Layer 11 of a small transformer language model trained on English Wikipedia (14 layers, counted from 0, width 96).
A neuron adds its activation times its output weights to the MLP's output. To switch it off is to set its activation to zero at one token and run the rest of the model.
A neuron's activation on a vector x is quick GELU(weights . x + bias), where the dot is the dot product. Quick GELU of z is z times sigmoid(1.702 z).

Input weights of the MLP neurons that the questions are about. A number n stands for n times 0.0046.
n7 (bias -0.043): 12 -14 -11 18 -12 2 -6 50 4 43 4 -4 -8 23 -47 5 -11 25 -5 -25 8 8 23 -2 8 53 -34 -7 7 -21 -6 -14 -32 1 70 24 -21 11 -26 -62 30 17 15 9 60 -7 -28 -38 -9 -34 14 -13 -8 -29 -9 -25 4 40 13 -7 -12 20 2 -37 -5 24 5 6 8 -22 1 -41 3 2 -14 -13 25 -49 -21 48 -2 9 -38 -3 -14 11 26 -9 33 14 -5 -38 -39 14 10 56
n12 (bias -0.038): -34 -10 3 -6 -3 5 3 22 -11 -10 8 23 20 -3 25 -31 -9 -16 3 -6 -12 -12 39 5 -36 -6 7 -4 -30 13 -26 2 -5 28 44 -4 -8 -28 -22 -21 -16 -33 41 57 -3 23 -50 -50 17 -42 -11 9 1 28 -35 8 -7 -7 -5 -53 42 -8 -8 -14 -15 -32 8 44 26 41 13 -41 3 -34 -6 18 -17 6 16 14 1 -10 19 29 -13 -8 -8 36 24 23 -6 -15 10 31 -18 4
n32 (bias -0.045): 18 22 -36 -22 -42 73 -6 21 5 -18 -25 -36 10 1 5 42 2 20 -11 -16 -26 12 -1 43 18 64 9 -21 34 -18 -3 10 -26 62 -3 3 10 -22 4 -14 -1 -3 -20 38 30 47 -22 -17 3 28 50 -2 -20 14 -65 46 30 -44 21 0 -9 20 -30 -11 -30 -5 4 -20 17 6 -16 -10 -16 -22 -50 -26 30 -16 -42 -9 23 -2 -19 -5 -2 13 -13 19 41 17 18 15 -28 33 -10 55
n50 (bias -0.056): 4 -26 37 9 24 7 -30 28 13 -17 -27 7 -34 -32 9 25 10 33 84 -38 2 40 17 6 10 -25 13 -29 -18 28 -28 10 35 -5 2 -23 7 -17 -6 -22 -29 16 46 71 23 -42 -9 -21 21 27 8 15 -3 -43 -34 22 23 24 20 64 -18 -10 -14 -4 17 -7 11 -4 38 15 21 -19 3 -25 8 -1 -76 -26 5 -28 44 -32 -11 -34 4 -11 -33 6 1 7 29 -73 -22 30 -7 9
n57 (bias -0.018): -5 -48 -71 24 -4 -8 2 3 11 -19 7 -2 41 -12 -22 0 21 12 -12 7 -22 2 17 36 13 -15 18 -32 -16 31 -17 -10 -8 8 21 -47 -16 -23 13 1 -46 -25 -31 32 3 2 0 16 3 -17 34 13 -14 -22 -12 3 0 -23 -8 31 -1 17 -1 19 6 -5 8 19 30 -23 19 18 -14 -42 -3 -49 20 1 -38 -1 28 7 18 10 3 -11 44 -15 18 12 16 27 -27 -5 15 27
n119 (bias -0.019): -5 20 12 -40 -2 -34 -42 -14 6 11 3 2 29 15 -18 42 48 11 10 -3 -10 17 19 25 3 -13 -21 29 -8 -7 -6 11 34 22 -21 20 -4 2 17 -28 29 13 -19 -28 -15 -12 -4 -22 -19 62 10 7 -27 -1 48 34 27 1 13 40 -44 -31 7 9 -33 -4 -8 -39 0 -21 -34 -13 11 -31 40 -3 26 -34 -21 -38 69 20 28 24 -21 22 23 20 6 -26 33 53 -7 4 -29 -9
n136 (bias -0.027): -61 -42 -2 25 48 -19 -72 4 27 41 2 11 15 1 1 -5 8 -8 18 13 5 -43 22 -2 22 41 10 -23 14 12 -13 -5 50 27 5 27 -10 13 -38 0 47 -31 -13 -18 42 31 47 -40 8 17 -29 0 -3 8 -11 20 -4 28 74 28 -27 -56 -36 7 -53 24 13 0 1 21 -7 -36 -46 1 -3 -44 -12 19 -11 20 8 -23 -37 8 -35 -13 39 34 -16 -8 7 7 17 -2 -24 -29
n151 (bias 0.017): -6 -25 18 -17 -14 11 17 4 7 24 -21 14 52 9 -9 46 18 -23 -15 8 -38 -31 -14 -17 -37 -7 -29 -42 28 31 15 11 13 -13 -1 -10 -16 -30 -19 -16 28 -7 -7 30 22 1 45 -1 9 -21 -37 3 -8 28 0 -7 11 -11 -17 -31 1 10 -10 -2 -8 12 10 -21 8 48 3 -18 -2 -3 12 -8 -15 23 -24 0 6 17 12 -11 -16 -30 64 7 5 1 -31 2 -20 -6 -12 21
n166 (bias -0.025): -17 24 -17 5 16 -7 -11 3 18 22 -3 42 20 9 1 -29 -14 10 -30 19 -23 -1 -8 19 27 -8 -29 -21 17 14 -28 21 5 -19 -23 4 0 -6 -21 -32 22 27 9 -14 0 18 -8 -7 -22 7 63 21 -57 -43 -4 -52 22 41 -19 4 -21 5 7 -23 -8 1 -12 -23 14 1 -38 17 -17 51 23 40 -3 -26 14 -8 2 -13 23 -13 -26 2 3 3 -17 -8 16 45 24 9 -21 31
n227 (bias -0.022): -19 -35 -20 11 -42 9 7 25 12 4 1 16 18 33 -28 -12 14 -14 -1 -50 16 45 6 39 -9 4 20 -37 -9 11 2 -8 -13 42 -20 3 -8 -10 -12 1 8 2 -7 -3 -8 27 -55 -7 -38 6 30 16 -40 2 0 -3 11 -18 1 -19 47 5 -44 -14 48 1 4 -9 28 -18 36 -18 29 7 12 12 -32 -31 -70 -12 -10 -6 27 17 -1 10 57 -19 7 -41 -16 -20 1 11 21 -8
n231 (bias -0.025): -8 24 -20 4 -5 -5 -3 36 27 20 19 -2 -20 28 1 -15 -16 -40 33 -32 39 -20 -35 -31 -15 -13 2 -9 -23 -6 -12 6 14 -36 -11 24 -14 1 15 -8 -9 1 26 0 -15 -8 -7 -22 -15 -9 16 -5 -9 8 17 -28 -16 20 -8 -30 0 8 21 -8 14 -58 -17 18 30 -34 -19 -10 24 37 13 12 -5 -6 -4 -28 -12 1 29 14 32 -13 -4 -29 27 38 -32 -24 15 20 -8 27
n238 (bias -0.015): 17 -4 7 -72 6 10 -8 -20 -4 -38 55 -13 -29 -21 11 15 -15 15 -1 1 -8 -23 30 -28 11 14 -38 13 12 -6 11 37 -2 -3 -4 -25 -21 27 34 24 28 3 6 17 24 -16 19 22 -17 21 -18 -32 0 16 -12 -21 30 -9 11 0 -32 -1 41 15 -51 -25 -17 20 3 -35 21 8 1 22 -16 -11 -23 -35 -16 -5 24 -12 41 8 27 -30 -7 18 18 3 -26 -16 -7 7 -43 1
n296 (bias -0.030): -25 -75 13 -19 -2 18 5 50 0 12 -26 -5 -47 14 -20 18 9 -11 42 -27 52 -16 33 17 -25 -9 27 -38 -20 -18 -25 -9 10 41 -5 21 32 -12 -40 -27 10 8 12 -23 -2 -37 -18 -48 -7 24 -9 -12 22 2 41 46 -23 -22 24 64 27 23 18 3 -27 -33 3 -10 31 -33 4 9 -10 -10 43 -38 5 -6 -19 54 38 2 -10 -6 -3 -61 4 -5 -10 -6 -27 -32 13 24 5 -11
n312 (bias -0.053): -25 -19 7 14 0 -1 -18 13 1 -13 9 -23 26 -10 37 48 19 14 14 12 -26 8 0 -7 -46 25 -45 9 7 -4 -11 -3 49 46 4 -2 11 19 37 10 -17 3 -34 15 -22 23 -12 -26 -16 31 -23 -10 9 -13 1 -20 7 -7 -38 18 48 -12 -9 -17 -21 -63 7 -3 12 3 -27 -45 42 -2 -20 30 -26 12 28 33 6 39 -45 39 -7 -17 -17 48 22 16 -3 8 -5 12 -42 -20
n341 (bias -0.065): -1 14 -17 30 -41 43 -16 16 27 -8 -14 50 44 -23 2 46 40 5 4 -57 19 -17 10 51 55 -12 -49 -41 -13 36 -37 2 37 20 -34 5 10 -20 -28 -8 -7 12 35 32 -22 -35 -13 -4 -20 23 -2 -9 -72 -29 0 3 10 4 -15 -11 -9 5 -31 -33 -34 -22 48 -8 46 22 -18 -30 32 16 31 -21 -5 -72 18 10 81 -11 -16 45 -12 -29 -35 24 -5 20 37 14 -16 51 -9 7
n350 (bias -0.074): 0 -35 2 -12 -3 7 -11 35 7 -11 61 -40 38 42 -72 4 21 -15 -3 -48 36 0 -2 -38 -21 24 0 -4 2 29 -42 -50 -36 -21 28 -31 68 7 -6 -63 -12 5 -23 32 39 -58 24 -4 35 -8 -49 -12 -8 34 -19 15 11 37 40 9 -50 -7 -22 -95 13 -9 3 -16 13 8 54 39 11 0 5 -43 8 -10 16 -22 -9 -2 -12 16 16 -27 -20 -1 8 14 42 33 -9 89 -4 -23

Output weights of the MLP neurons that the questions are about. A number n stands for n times 0.0041.
n7: 32 2 -39 3 -7 1 11 -38 76 -19 36 27 -4 -26 44 -41 5 27 -23 12 4 28 -28 -7 -1 -37 2 -37 -21 28 5 11 14 -32 17 -1 7 0 8 -18 -9 -11 -23 -28 28 9 -10 -5 15 -5 -1 3 33 40 23 -21 7 -2 -34 20 32 -11 -1 0 23 -13 -14 -3 16 10 10 -20 53 -44 -53 10 -4 14 8 -12 15 4 27 -2 -1 0 -52 20 -8 -10 -4 -11 8 70 -38 -18
n12: 2 -24 -36 25 -12 -6 26 29 -84 1 -15 -35 -32 -7 -13 14 55 -12 6 -33 -1 12 42 1 -5 1 4 36 -20 3 -16 1 10 -13 -1 9 21 34 15 0 -21 35 17 -8 4 21 11 23 19 -17 28 -26 1 15 -5 -24 -33 -24 -12 -11 31 -6 33 31 27 37 43 -4 -8 15 -13 -20 8 33 -50 -22 -23 -33 20 5 -24 -9 -13 -25 39 25 -11 -20 -27 -6 17 -10 -17 29 -6 17
n32: -6 14 27 -50 8 -17 3 -24 53 35 62 26 -7 -18 18 0 39 -7 -13 0 18 -4 11 -56 6 8 17 30 21 26 15 20 31 -21 7 10 -48 -20 -26 1 -4 -21 -17 8 -29 -49 -9 8 24 16 -33 -16 47 -1 -11 -43 -24 22 2 7 49 26 9 47 14 -48 -10 33 -24 -50 -7 2 22 -9 -3 32 -21 -24 -14 23 -19 33 -34 4 -14 2 -2 -33 -28 13 -16 -55 38 27 -33 -38
n50: -25 16 -27 21 22 -14 -12 58 23 19 1 7 -4 -11 -13 -29 -51 -31 -22 -73 -10 38 9 38 -19 22 23 21 13 -18 -37 -29 -48 52 -36 21 -31 -37 5 41 -20 -46 -47 -8 -3 -21 28 -14 4 -38 -6 -16 27 29 -1 6 -37 25 -38 -42 39 20 6 13 31 -9 -34 -28 2 22 -10 8 -24 4 -13 -12 56 49 17 -27 4 25 -24 73 31 11 30 -36 58 5 11 9 -12 91 -34 -43
n57: 28 8 35 -20 -14 -3 7 6 49 3 9 13 3 18 32 -18 -63 3 11 3 13 -16 7 -38 -21 -35 -7 25 -10 -2 22 10 -31 8 -43 44 -22 1 -26 -11 23 34 6 -21 18 29 41 8 27 10 -43 -9 66 26 -6 12 -14 1 -42 -9 -4 2 23 -13 -17 -15 3 -30 -23 7 -12 -36 5 20 -20 -12 19 -27 -14 8 2 2 -9 -18 20 -4 -41 0 -35 13 -3 0 25 26 5 -19
n119: -1 -43 3 1 14 12 6 21 -82 15 7 31 24 -36 11 -19 11 27 -1 1 6 -42 -22 -8 -19 18 -36 32 37 20 43 -3 7 16 33 29 -22 22 -36 38 2 -15 -10 7 45 6 29 -14 11 -23 -18 -4 30 -48 12 -1 56 -38 -4 -12 21 -24 18 17 1 35 36 36 -36 -38 39 -18 3 -67 -30 14 -8 32 -28 21 -54 -27 8 -37 19 34 -6 -22 -17 -15 -36 -15 20 -13 -11 -18
n136: 13 30 -25 -4 -49 -43 38 32 45 29 0 8 -18 7 -21 -21 54 -4 -6 -13 -16 3 2 -22 0 -44 -15 -6 -22 -21 17 23 -14 14 34 25 -35 -20 1 52 -24 2 13 -13 -12 -21 -11 16 -16 17 -4 19 -19 -8 18 -5 16 4 -1 -49 17 -6 33 6 -8 21 -36 -24 10 -49 -22 12 11 -25 15 -7 17 -5 23 -3 -57 5 21 -5 38 11 35 -2 17 12 5 41 -9 -95 35 48
n151: 59 13 -17 7 -46 -25 -19 9 62 -27 32 -32 -8 -15 -32 -21 -31 9 1 57 10 16 13 -16 6 -4 14 3 2 -27 -48 -17 -36 -19 -18 -15 -1 3 -12 18 -1 30 -1 -43 19 -3 1 22 -16 -17 43 37 -8 -33 4 -8 -1 2 6 -5 -25 5 20 -17 35 0 -30 32 -26 -18 13 26 -10 6 -18 -7 31 -3 16 -17 18 13 7 8 1 61 1 -5 3 24 15 -10 -16 21 5 -40
n166: -5 21 -20 -28 8 30 -1 -2 1 10 11 6 15 27 2 14 -8 7 5 -38 -25 -23 10 1 -7 6 -6 -4 -1 -27 -10 0 -4 35 -20 -39 12 15 7 -10 -6 13 -16 -7 46 -5 44 -30 11 24 -38 -24 17 -1 13 6 -34 -28 -17 20 27 -13 -38 71 7 -13 62 -17 -25 19 9 35 -6 -37 -8 -48 -17 10 -3 25 -7 17 -13 33 -27 -8 -30 11 23 7 2 -16 -30 2 25 2
n227: 30 17 35 -3 -13 9 -27 9 43 -42 11 23 -4 -13 19 25 -65 15 -1 -3 14 -14 -2 29 2 -12 -41 42 -36 -16 34 -29 -41 -5 37 8 -15 9 -39 19 15 6 -1 -44 -39 2 26 8 -4 9 -26 -29 42 30 -18 -5 19 16 -1 5 20 -9 6 15 2 6 -41 -32 -14 42 11 10 -27 -35 -19 5 -24 26 39 -8 -29 -23 6 -10 9 -18 -24 22 -21 20 3 32 -11 33 14 19
n231: -6 -12 34 9 28 13 55 -20 7 36 -20 -28 9 24 -10 -14 -11 29 -11 0 20 -7 -5 12 -41 19 -14 -21 -18 2 50 -39 -36 -10 43 -15 28 -25 -3 -7 21 6 20 -8 -2 16 -7 15 14 -14 -2 -10 2 1 10 -31 -34 -15 11 -22 13 2 -19 1 -1 41 2 32 -41 24 -8 -15 -19 22 -11 1 18 -11 -30 -7 -7 5 -24 -17 -2 -19 2 3 0 8 -10 3 2 -24 25 32
n238: -14 -8 1 45 17 -6 -13 27 16 -18 -15 10 19 -20 -16 -32 -14 13 52 16 -10 29 -12 33 -13 -3 -48 23 -22 -5 10 -11 -13 39 5 -21 32 16 -4 6 7 -37 9 6 -1 -19 4 -33 6 -28 39 15 -19 19 20 -18 23 45 27 -14 -40 17 -46 25 6 25 -13 -3 12 34 -4 -18 -17 -11 14 9 -13 8 -25 2 -30 -12 -10 18 -13 9 -26 -18 24 5 54 3 -31 -18 -3 -13
n296: 15 -7 -47 21 -3 -20 17 -7 -32 -3 48 16 7 -27 -13 13 -19 -40 13 20 41 27 -5 -17 -6 10 -23 29 -17 -4 38 -28 -30 -26 48 -3 1 39 32 13 13 -25 -14 13 14 -69 -14 -2 -23 -20 10 28 6 -3 25 41 13 -18 28 13 10 1 -5 0 -24 -21 -49 -2 -3 19 7 -39 -4 27 -14 -10 9 15 -8 -33 47 -26 37 16 6 21 34 -15 -15 13 -15 10 21 -14 -28 -47
n312: 9 23 16 5 -37 -12 -43 39 -18 -16 -10 -25 24 26 -14 -6 -24 -18 -21 -10 9 -7 16 -5 4 -31 18 -55 -19 4 -14 -31 11 -26 -19 -22 7 5 24 -18 14 -25 12 -19 -27 6 -11 3 -26 43 24 45 -1 -12 16 -18 13 -10 20 -27 4 -23 -12 -23 -18 57 24 31 -39 34 21 -14 -33 -22 46 -22 35 6 23 13 -2 -50 -15 29 1 54 18 -11 37 6 -5 26 1 35 32 11
n341: 17 18 -2 16 -23 -2 -35 -21 -14 -17 -2 -8 25 -8 59 1 -72 19 50 -6 3 -42 -22 -37 -20 5 -8 -13 -26 -31 14 16 -11 2 18 -1 -57 -64 -16 -5 -72 13 -51 13 -13 -2 19 20 17 16 -16 -42 23 2 32 -27 -25 -4 -27 37 29 -9 -26 -53 35 21 24 4 -76 -30 58 -19 22 2 55 2 4 33 22 3 21 42 28 43 46 -12 24 -17 -22 47 -23 -15 -2 19 37 15
n350: -24 -23 15 70 15 8 -4 -14 -36 -49 -9 -46 -7 -44 -54 -11 23 39 -6 -38 58 9 47 0 -13 31 29 -4 -16 -29 -10 27 -27 56 26 7 6 26 -47 45 5 -26 40 22 -12 -40 -19 -14 38 -27 -12 -6 -43 5 -31 10 41 -10 25 -7 -9 -10 -24 6 18 -56 -24 22 13 45 -44 -2 -10 13 -4 0 11 -44 -13 57 43 -24 -21 -4 54 81 -28 -22 -7 6 29 31 -30 -51 31 -1

Each question names a token from some text and the token that comes next. It shows the vector x that enters the MLP there. A number n stands for n times 0.086.

Then comes g, the gradient of the next token's log-probability with respect to the MLP's output, scaled to length 1. A neuron's effect is roughly proportional to its activation times (output weights . g). A number n stands for n times 0.0042.

" material", then ".\""
x: 11 12 -4 -13 -22 -8 69 -3 -67 4 -20 10 2 -4 17 6 -11 -7 20 2 9 7 -4 4 10 1 19 -4 0 -9 12 22 8 -4 -10 -1 -7 2 -14 -9 -7 1 7 -1 11 3 1 9 -5 -7 -12 -19 -9 1 -17 4 -9 -9 8 4 -17 23 17 -11 7 0 -8 -18 28 3 3 -16 -4 -4 -1 -11 10 3 4 -16 1 -4 10 2 6 6 3 10 6 -4 -5 -3 2 -11 7 14
g: -23 -5 -6 17 -2 10 -19 -10 -1 -31 10 -16 6 32 -6 -26 26 -16 -1 -5 -21 11 9 -1 -19 -4 76 59 -31 30 -12 -7 59 -12 -22 6 39 6 31 1 -35 22 33 5 18 -10 -1 10 -27 18 23 -20 -12 14 -26 -10 -22 -13 13 -49 -18 12 -7 -32 -14 10 35 16 10 9 -26 19 -58 -12 50 40 -19 -12 -20 20 -36 -54 -4 -4 -18 17 12 24 11 13 -37 7 -21 1 -13 33
Which neuron, switched off, raises the next token's probability most? n32

" French", then " territory"
x: -9 7 -16 -4 -12 3 61 -10 -69 -1 -19 0 4 -8 -13 -3 -2 0 19 11 -17 8 -11 3 -28 13 -2 -17 -2 -6 24 14 4 2 5 14 5 -3 3 -14 2 6 21 10 10 -6 -4 8 -4 6 -5 15 6 -11 -12 -8 2 -4 3 1 2 5 14 -15 22 -6 2 2 25 -13 -10 0 7 2 -23 3 -1 16 1 4 -17 6 -7 9 -10 9 4 3 -10 -2 8 4 10 -21 2 13
g: -17 -24 -2 -15 -43 -24 -12 32 -3 -34 19 -24 -14 2 -18 6 -1 -9 -4 0 12 0 32 17 30 27 -29 33 35 -18 -2 12 13 32 13 50 -19 -27 16 -30 4 16 -3 0 21 1 -1 -49 -31 -24 16 -1 22 32 -29 31 -36 -25 -3 -14 39 12 -5 -16 34 39 -7 -47 -23 -4 -19 10 -30 18 -58 -20 25 23 24 34 -7 22 -61 46 2 -11 33 21 7 2 -18 2 3 19 -38 9
Switching off which neuron hurts the next token most? n12

" the", then " Bank"
x: -2 -3 -9 -2 -1 0 91 3 -62 4 -11 -7 15 -4 -8 16 -16 4 3 11 -10 6 5 3 1 9 -5 4 -1 8 -4 -6 5 5 1 7 -7 -7 4 13 -4 -1 -9 7 7 11 -2 9 2 -10 -10 4 15 -1 -1 2 -5 -9 -14 4 0 -4 7 -8 -2 15 10 14 19 -11 4 -9 3 -13 -5 -14 6 3 0 -7 -3 5 2 -3 -2 4 5 -18 -8 -19 -17 -3 -2 4 1 0
g: -23 -33 9 -2 5 -7 -11 -10 -3 -23 -41 25 -21 28 -9 7 -25 11 5 11 -18 -34 -10 -39 37 -4 -30 15 21 -7 12 -4 -5 20 7 27 -11 -28 -6 2 7 12 -29 -6 14 2 -9 26 -32 10 20 -38 32 68 76 -40 0 -9 -17 -13 -7 -9 10 -22 -27 17 34 -24 -6 -25 30 -23 -2 45 -29 65 37 -8 -16 -11 10 7 -22 -24 15 13 -5 -20 -5 0 19 13 65 -30 4 18
Switching off which neuron hurts the next token most? n57

"elling", then "\","
x: 19 14 1 -6 -19 -1 60 -20 -57 2 -21 7 -7 -12 15 3 -11 0 13 -16 2 -8 -4 0 2 -9 27 9 -2 6 16 29 -9 7 -9 5 -5 -11 -6 9 -8 0 12 8 -5 7 -2 1 5 -13 -14 -1 16 -17 -10 -2 11 -1 -3 18 2 -19 22 10 -19 -4 18 -8 20 0 -13 -6 18 -13 2 -11 6 -15 10 12 -1 -29 8 -7 14 -2 -2 3 19 6 14 4 -16 -19 -12 -1
g: -24 -1 -21 3 -10 8 -6 -1 -7 -13 -17 -10 -14 26 13 -28 36 -7 11 -10 8 25 15 -12 -33 -16 56 31 -3 -9 17 8 65 -7 -3 -46 41 -14 30 8 -6 -1 25 20 41 -9 -1 1 -24 11 29 -28 -31 22 -27 -15 -7 -34 14 -36 2 28 -19 -21 0 -31 44 40 -12 2 -3 15 -68 22 50 11 -11 -25 -5 11 -36 -43 -38 -20 -14 13 11 8 18 19 -30 22 -11 -7 -3 45
Switching off which neuron hurts the next token most? n12

" takes", then " on"
x: -1 17 -2 7 -11 3 71 -6 -65 4 -20 -1 9 1 0 2 -6 -20 -5 -10 -4 3 13 1 10 -4 1 -8 17 -1 -6 10 -8 -5 -8 7 -4 -5 -11 -5 4 -7 10 -4 18 0 10 -3 0 -4 0 5 7 -21 11 -1 -12 -7 20 1 23 -14 -2 -24 -6 26 6 8 17 -10 -9 -3 -1 -16 7 -25 -2 -3 7 -6 13 -10 -3 15 2 1 15 7 5 -2 -2 5 -8 -16 7 7
g: 2 37 4 42 -26 15 24 18 -17 -7 -46 -45 -17 -1 32 12 -32 10 2 13 25 21 -31 2 7 -8 34 -33 -41 0 49 -2 -3 -30 -35 45 40 -36 13 5 -7 -19 -1 -37 -44 -8 -10 4 -4 23 -21 26 -6 -14 -11 -30 26 18 18 -30 -33 -7 -9 30 -8 -29 -59 8 4 2 -12 24 -17 55 27 -1 25 31 -27 -15 6 -5 32 -11 17 17 16 -5 46 -19 12 -10 16 -27 13 1
Which neuron, switched off, raises the next token's probability most? n7

"h", then "ing"
x: -8 4 -17 12 6 4 46 -11 -53 1 -24 -1 -19 3 6 -1 9 -18 6 29 0 16 1 7 28 4 12 -6 7 12 31 11 15 11 -18 -11 -8 30 -6 15 11 -1 -3 -11 0 1 6 6 -9 -24 3 -4 3 -7 -5 -8 -16 -12 8 7 9 -8 -24 -5 8 12 5 2 2 -2 17 3 -2 -2 -6 -16 11 9 1 9 3 -19 -9 29 -7 -3 11 -11 -14 -9 4 3 -20 -21 -2 -28
g: -39 -18 5 17 7 -9 -15 21 13 9 -43 8 21 14 17 1 -2 -7 41 -17 -6 -2 19 28 17 -52 -37 -5 7 4 -31 9 -32 14 -4 -13 61 -5 -30 -11 43 14 31 -40 -18 -29 20 12 6 15 -4 37 4 13 33 -34 19 13 10 9 27 -19 30 -16 -3 -11 -34 -4 22 24 26 -15 -3 31 -15 -36 -45 -62 9 -4 -23 -7 59 15 -14 16 28 8 13 -1 -17 -16 -28 4 -58 11
Switching off which neuron hurts the next token most? n227

"\",", then " and"
x: 8 16 -17 -1 1 14 82 -1 -56 3 -37 3 1 -5 -14 3 -9 -15 7 1 -4 2 -15 20 -3 -4 5 -14 10 12 9 3 0 12 -1 -13 15 -3 7 1 1 -4 7 3 8 4 4 -2 -7 3 -1 13 -23 4 -14 3 15 7 -4 10 -6 1 -2 0 -20 10 2 -8 13 -1 -4 0 4 -18 4 -8 2 -14 4 1 -5 -15 3 12 -7 1 15 8 -12 3 -7 5 15 -9 -4 -18
g: 2 -11 -16 2 38 -33 -11 10 -7 11 3 40 4 -10 2 -23 -43 -36 -10 2 3 1 -29 -3 -20 17 12 -8 -21 -9 26 17 8 -55 12 21 24 -68 5 19 31 3 0 -23 -21 -24 2 31 -7 -7 43 1 7 -43 -15 -53 4 17 30 -6 3 37 29 8 -7 -16 -3 18 23 5 10 9 36 11 -32 48 38 -11 -57 18 -23 -5 33 2 2 -7 -1 -27 -10 54 9 -16 46 -43 -21 9
Which neuron, switched off, raises the next token's probability most? n166

" a", then " Lead"
x: -2 0 -17 -7 -13 -1 52 -14 -46 -1 -28 14 1 -13 -16 -15 0 -12 21 31 4 10 -6 5 1 -5 4 3 -3 8 -26 15 3 12 4 -1 -15 1 7 4 -8 12 3 12 2 13 -36 6 26 -1 -6 1 15 -2 -3 5 -9 0 14 10 17 6 -2 5 2 7 6 13 17 -9 -7 -7 -2 -19 12 3 -17 16 12 -32 -13 4 14 -17 9 -5 20 9 -19 -17 -5 -31 1 10 11 -5
g: -35 -32 18 12 2 48 -31 -27 35 -26 -2 34 57 38 10 -25 -13 5 22 -10 -50 -33 -8 24 13 6 14 -17 0 13 -22 25 0 -2 6 20 2 -24 -13 -47 3 -13 -13 -31 -10 -40 -24 24 33 19 20 -30 -37 39 51 1 6 6 10 -10 22 -20 -1 -15 -16 -16 35 7 22 -62 23 33 -11 4 42 -10 -28 -26 -12 -20 24 25 10 -30 -2 9 36 -26 4 -16 -12 -7 26 -5 8 11
Which neuron, switched off, raises the next token's probability most? n12

" dest", then "ru"
x: -15 0 -24 0 0 -15 47 -15 -58 5 -31 5 -3 9 -12 15 1 -23 6 -9 17 18 12 5 -4 -8 10 -8 8 36 1 10 18 -15 8 11 5 3 9 -4 2 -5 9 -9 -26 1 -10 -2 1 -6 -6 -5 -5 2 -3 7 -12 13 13 13 19 -9 -13 -1 15 20 -2 21 11 4 7 15 1 5 -5 -13 -13 16 7 6 -9 -13 7 14 -10 -31 3 0 3 -8 0 3 9 -30 1 -8
g: -28 27 -29 17 5 4 -1 31 22 31 -17 -25 11 -22 -13 31 1 23 34 6 -12 -14 -47 4 -24 1 -6 -23 -2 27 -30 -50 7 30 15 33 -26 -25 -44 -16 19 -12 7 8 27 9 -34 -7 22 20 10 20 14 -18 -31 3 2 -7 30 -62 13 2 -35 10 -31 29 1 26 8 -8 -13 41 26 -39 18 -15 -37 15 -23 52 71 -15 -9 5 -2 14 10 -25 29 -24 -15 24 -2 8 -34 2
Which neuron, switched off, raises the next token's probability most? n227

" been", then " present"
x: -5 19 -5 1 5 22 65 -5 -67 3 -1 4 -7 -1 -25 2 1 -15 12 -3 -8 10 -2 -5 12 -5 12 -7 8 8 6 -2 -21 11 -14 -16 -6 1 -4 -12 21 -1 -9 3 4 18 6 3 3 -10 -14 1 10 4 2 -2 4 -4 13 0 -11 -5 0 -18 13 16 -18 -1 13 -19 -7 6 -7 -23 12 -14 11 -1 12 -18 -5 -12 3 1 15 13 8 18 -6 -18 -4 0 -3 10 12 -1
g: 14 7 -8 -53 1 -44 14 3 1 23 -7 -26 -12 -23 -30 -1 18 24 -9 1 -72 -2 9 -5 -35 15 11 -12 -6 18 6 18 20 -8 -25 32 11 8 -52 12 -7 46 -4 -23 44 -9 8 20 6 -10 -40 35 33 28 -22 -3 -35 26 -8 49 -8 14 -8 -13 8 20 -10 10 -16 14 18 38 -25 -7 22 27 -29 -28 41 -23 34 4 43 13 19 -31 18 -16 4 -2 -43 -43 8 20 -34 -15
Which neuron, switched off, raises the next token's probability most? n350

" of", then " "
x: 12 -9 -10 3 4 -1 81 8 -64 -11 -16 -8 14 0 1 6 -6 -8 -8 4 -14 8 17 14 -12 4 -15 4 9 8 -21 9 -11 5 -9 5 -7 -1 1 0 1 19 -6 13 10 8 -1 -1 6 -3 -3 -2 1 -14 7 1 1 -3 -18 14 2 -22 14 -16 4 -2 -8 15 6 -7 3 -1 7 -17 5 -9 9 7 14 -14 -6 -5 -10 -1 4 -8 1 7 12 -1 1 18 -7 -5 -6 -4
g: -7 -16 -14 0 -21 0 14 -5 31 -4 7 14 4 10 -42 -16 10 -20 16 38 57 11 -17 12 -33 -24 27 22 -6 33 11 -12 3 -26 -7 -20 -19 8 -22 19 42 6 -3 -16 30 -20 -20 -31 45 -32 -3 -19 69 -15 27 34 -13 -8 -21 -31 -32 -7 -2 48 8 45 -9 3 13 -6 -12 56 -60 5 -5 29 5 -21 11 -24 2 -23 1 -22 7 -15 -52 31 16 -22 29 -35 11 6 -17 8
Which two neurons, each switched off alone, lower its probability most, in order? n57, n151

" cover", then "."
x: 7 8 4 -5 -3 -14 55 -11 -65 -5 -26 5 -2 -11 10 -2 11 -4 23 -3 13 -10 3 -4 10 -15 21 -8 6 -3 7 15 -11 9 -6 16 19 -7 -12 13 -9 -14 15 -11 -3 -2 2 -4 -5 -5 11 -7 2 -12 -3 12 5 -11 21 19 -21 14 0 13 -9 0 8 -1 21 17 -3 -10 -5 19 3 -7 -21 7 10 -18 9 -24 2 -6 1 -15 21 8 4 4 -4 -17 -4 -17 -1 -2
g: -2 30 -48 6 5 32 -26 -19 -1 -47 39 -9 27 -17 -32 28 -4 -48 15 0 -18 -11 -22 19 6 67 16 19 -27 -9 -29 -11 -13 -16 2 31 3 -2 1 -29 -62 14 41 1 12 18 1 21 -15 4 3 -5 29 -14 15 9 -9 41 16 -15 -73 -9 21 -9 -6 40 -23 25 39 17 7 -1 -19 10 -9 49 -2 -24 -22 26 9 -38 4 2 -27 -13 -16 4 21 -2 -27 16 -5 12 -22 36
Which neuron, switched off, raises the next token's probability most? n50

",", then " Winter"
x: 4 12 -11 -4 0 1 78 1 -33 -2 -25 -8 -8 -2 -13 5 -18 -15 1 18 -20 12 -28 5 6 -16 -3 -18 -2 -1 -24 1 -3 7 -9 11 9 5 21 -7 9 1 -4 -7 8 4 0 0 -11 8 -6 11 -17 7 -2 -3 7 15 -20 15 4 3 -5 2 -14 -20 13 10 -2 -5 -13 -1 12 -1 -17 -17 20 -1 11 -16 2 5 0 6 -18 18 19 17 -15 6 6 27 7 -11 -6 11
g: -32 -28 -4 -14 -23 -5 14 3 11 9 11 -25 -22 -2 15 12 18 -6 -12 -47 -12 -36 -7 -7 18 61 18 -41 10 45 -33 46 -11 9 17 -11 -19 -2 15 -4 -22 23 -8 -26 0 -28 0 -13 11 43 9 1 -21 -16 5 -4 10 -16 -39 10 38 -17 -40 32 13 -8 11 10 30 0 41 8 5 -13 38 30 -59 -25 0 6 5 23 -38 -56 43 -27 -7 -14 24 7 -8 2 -3 19 66 20
Switching off which neuron hurts the next token most? n166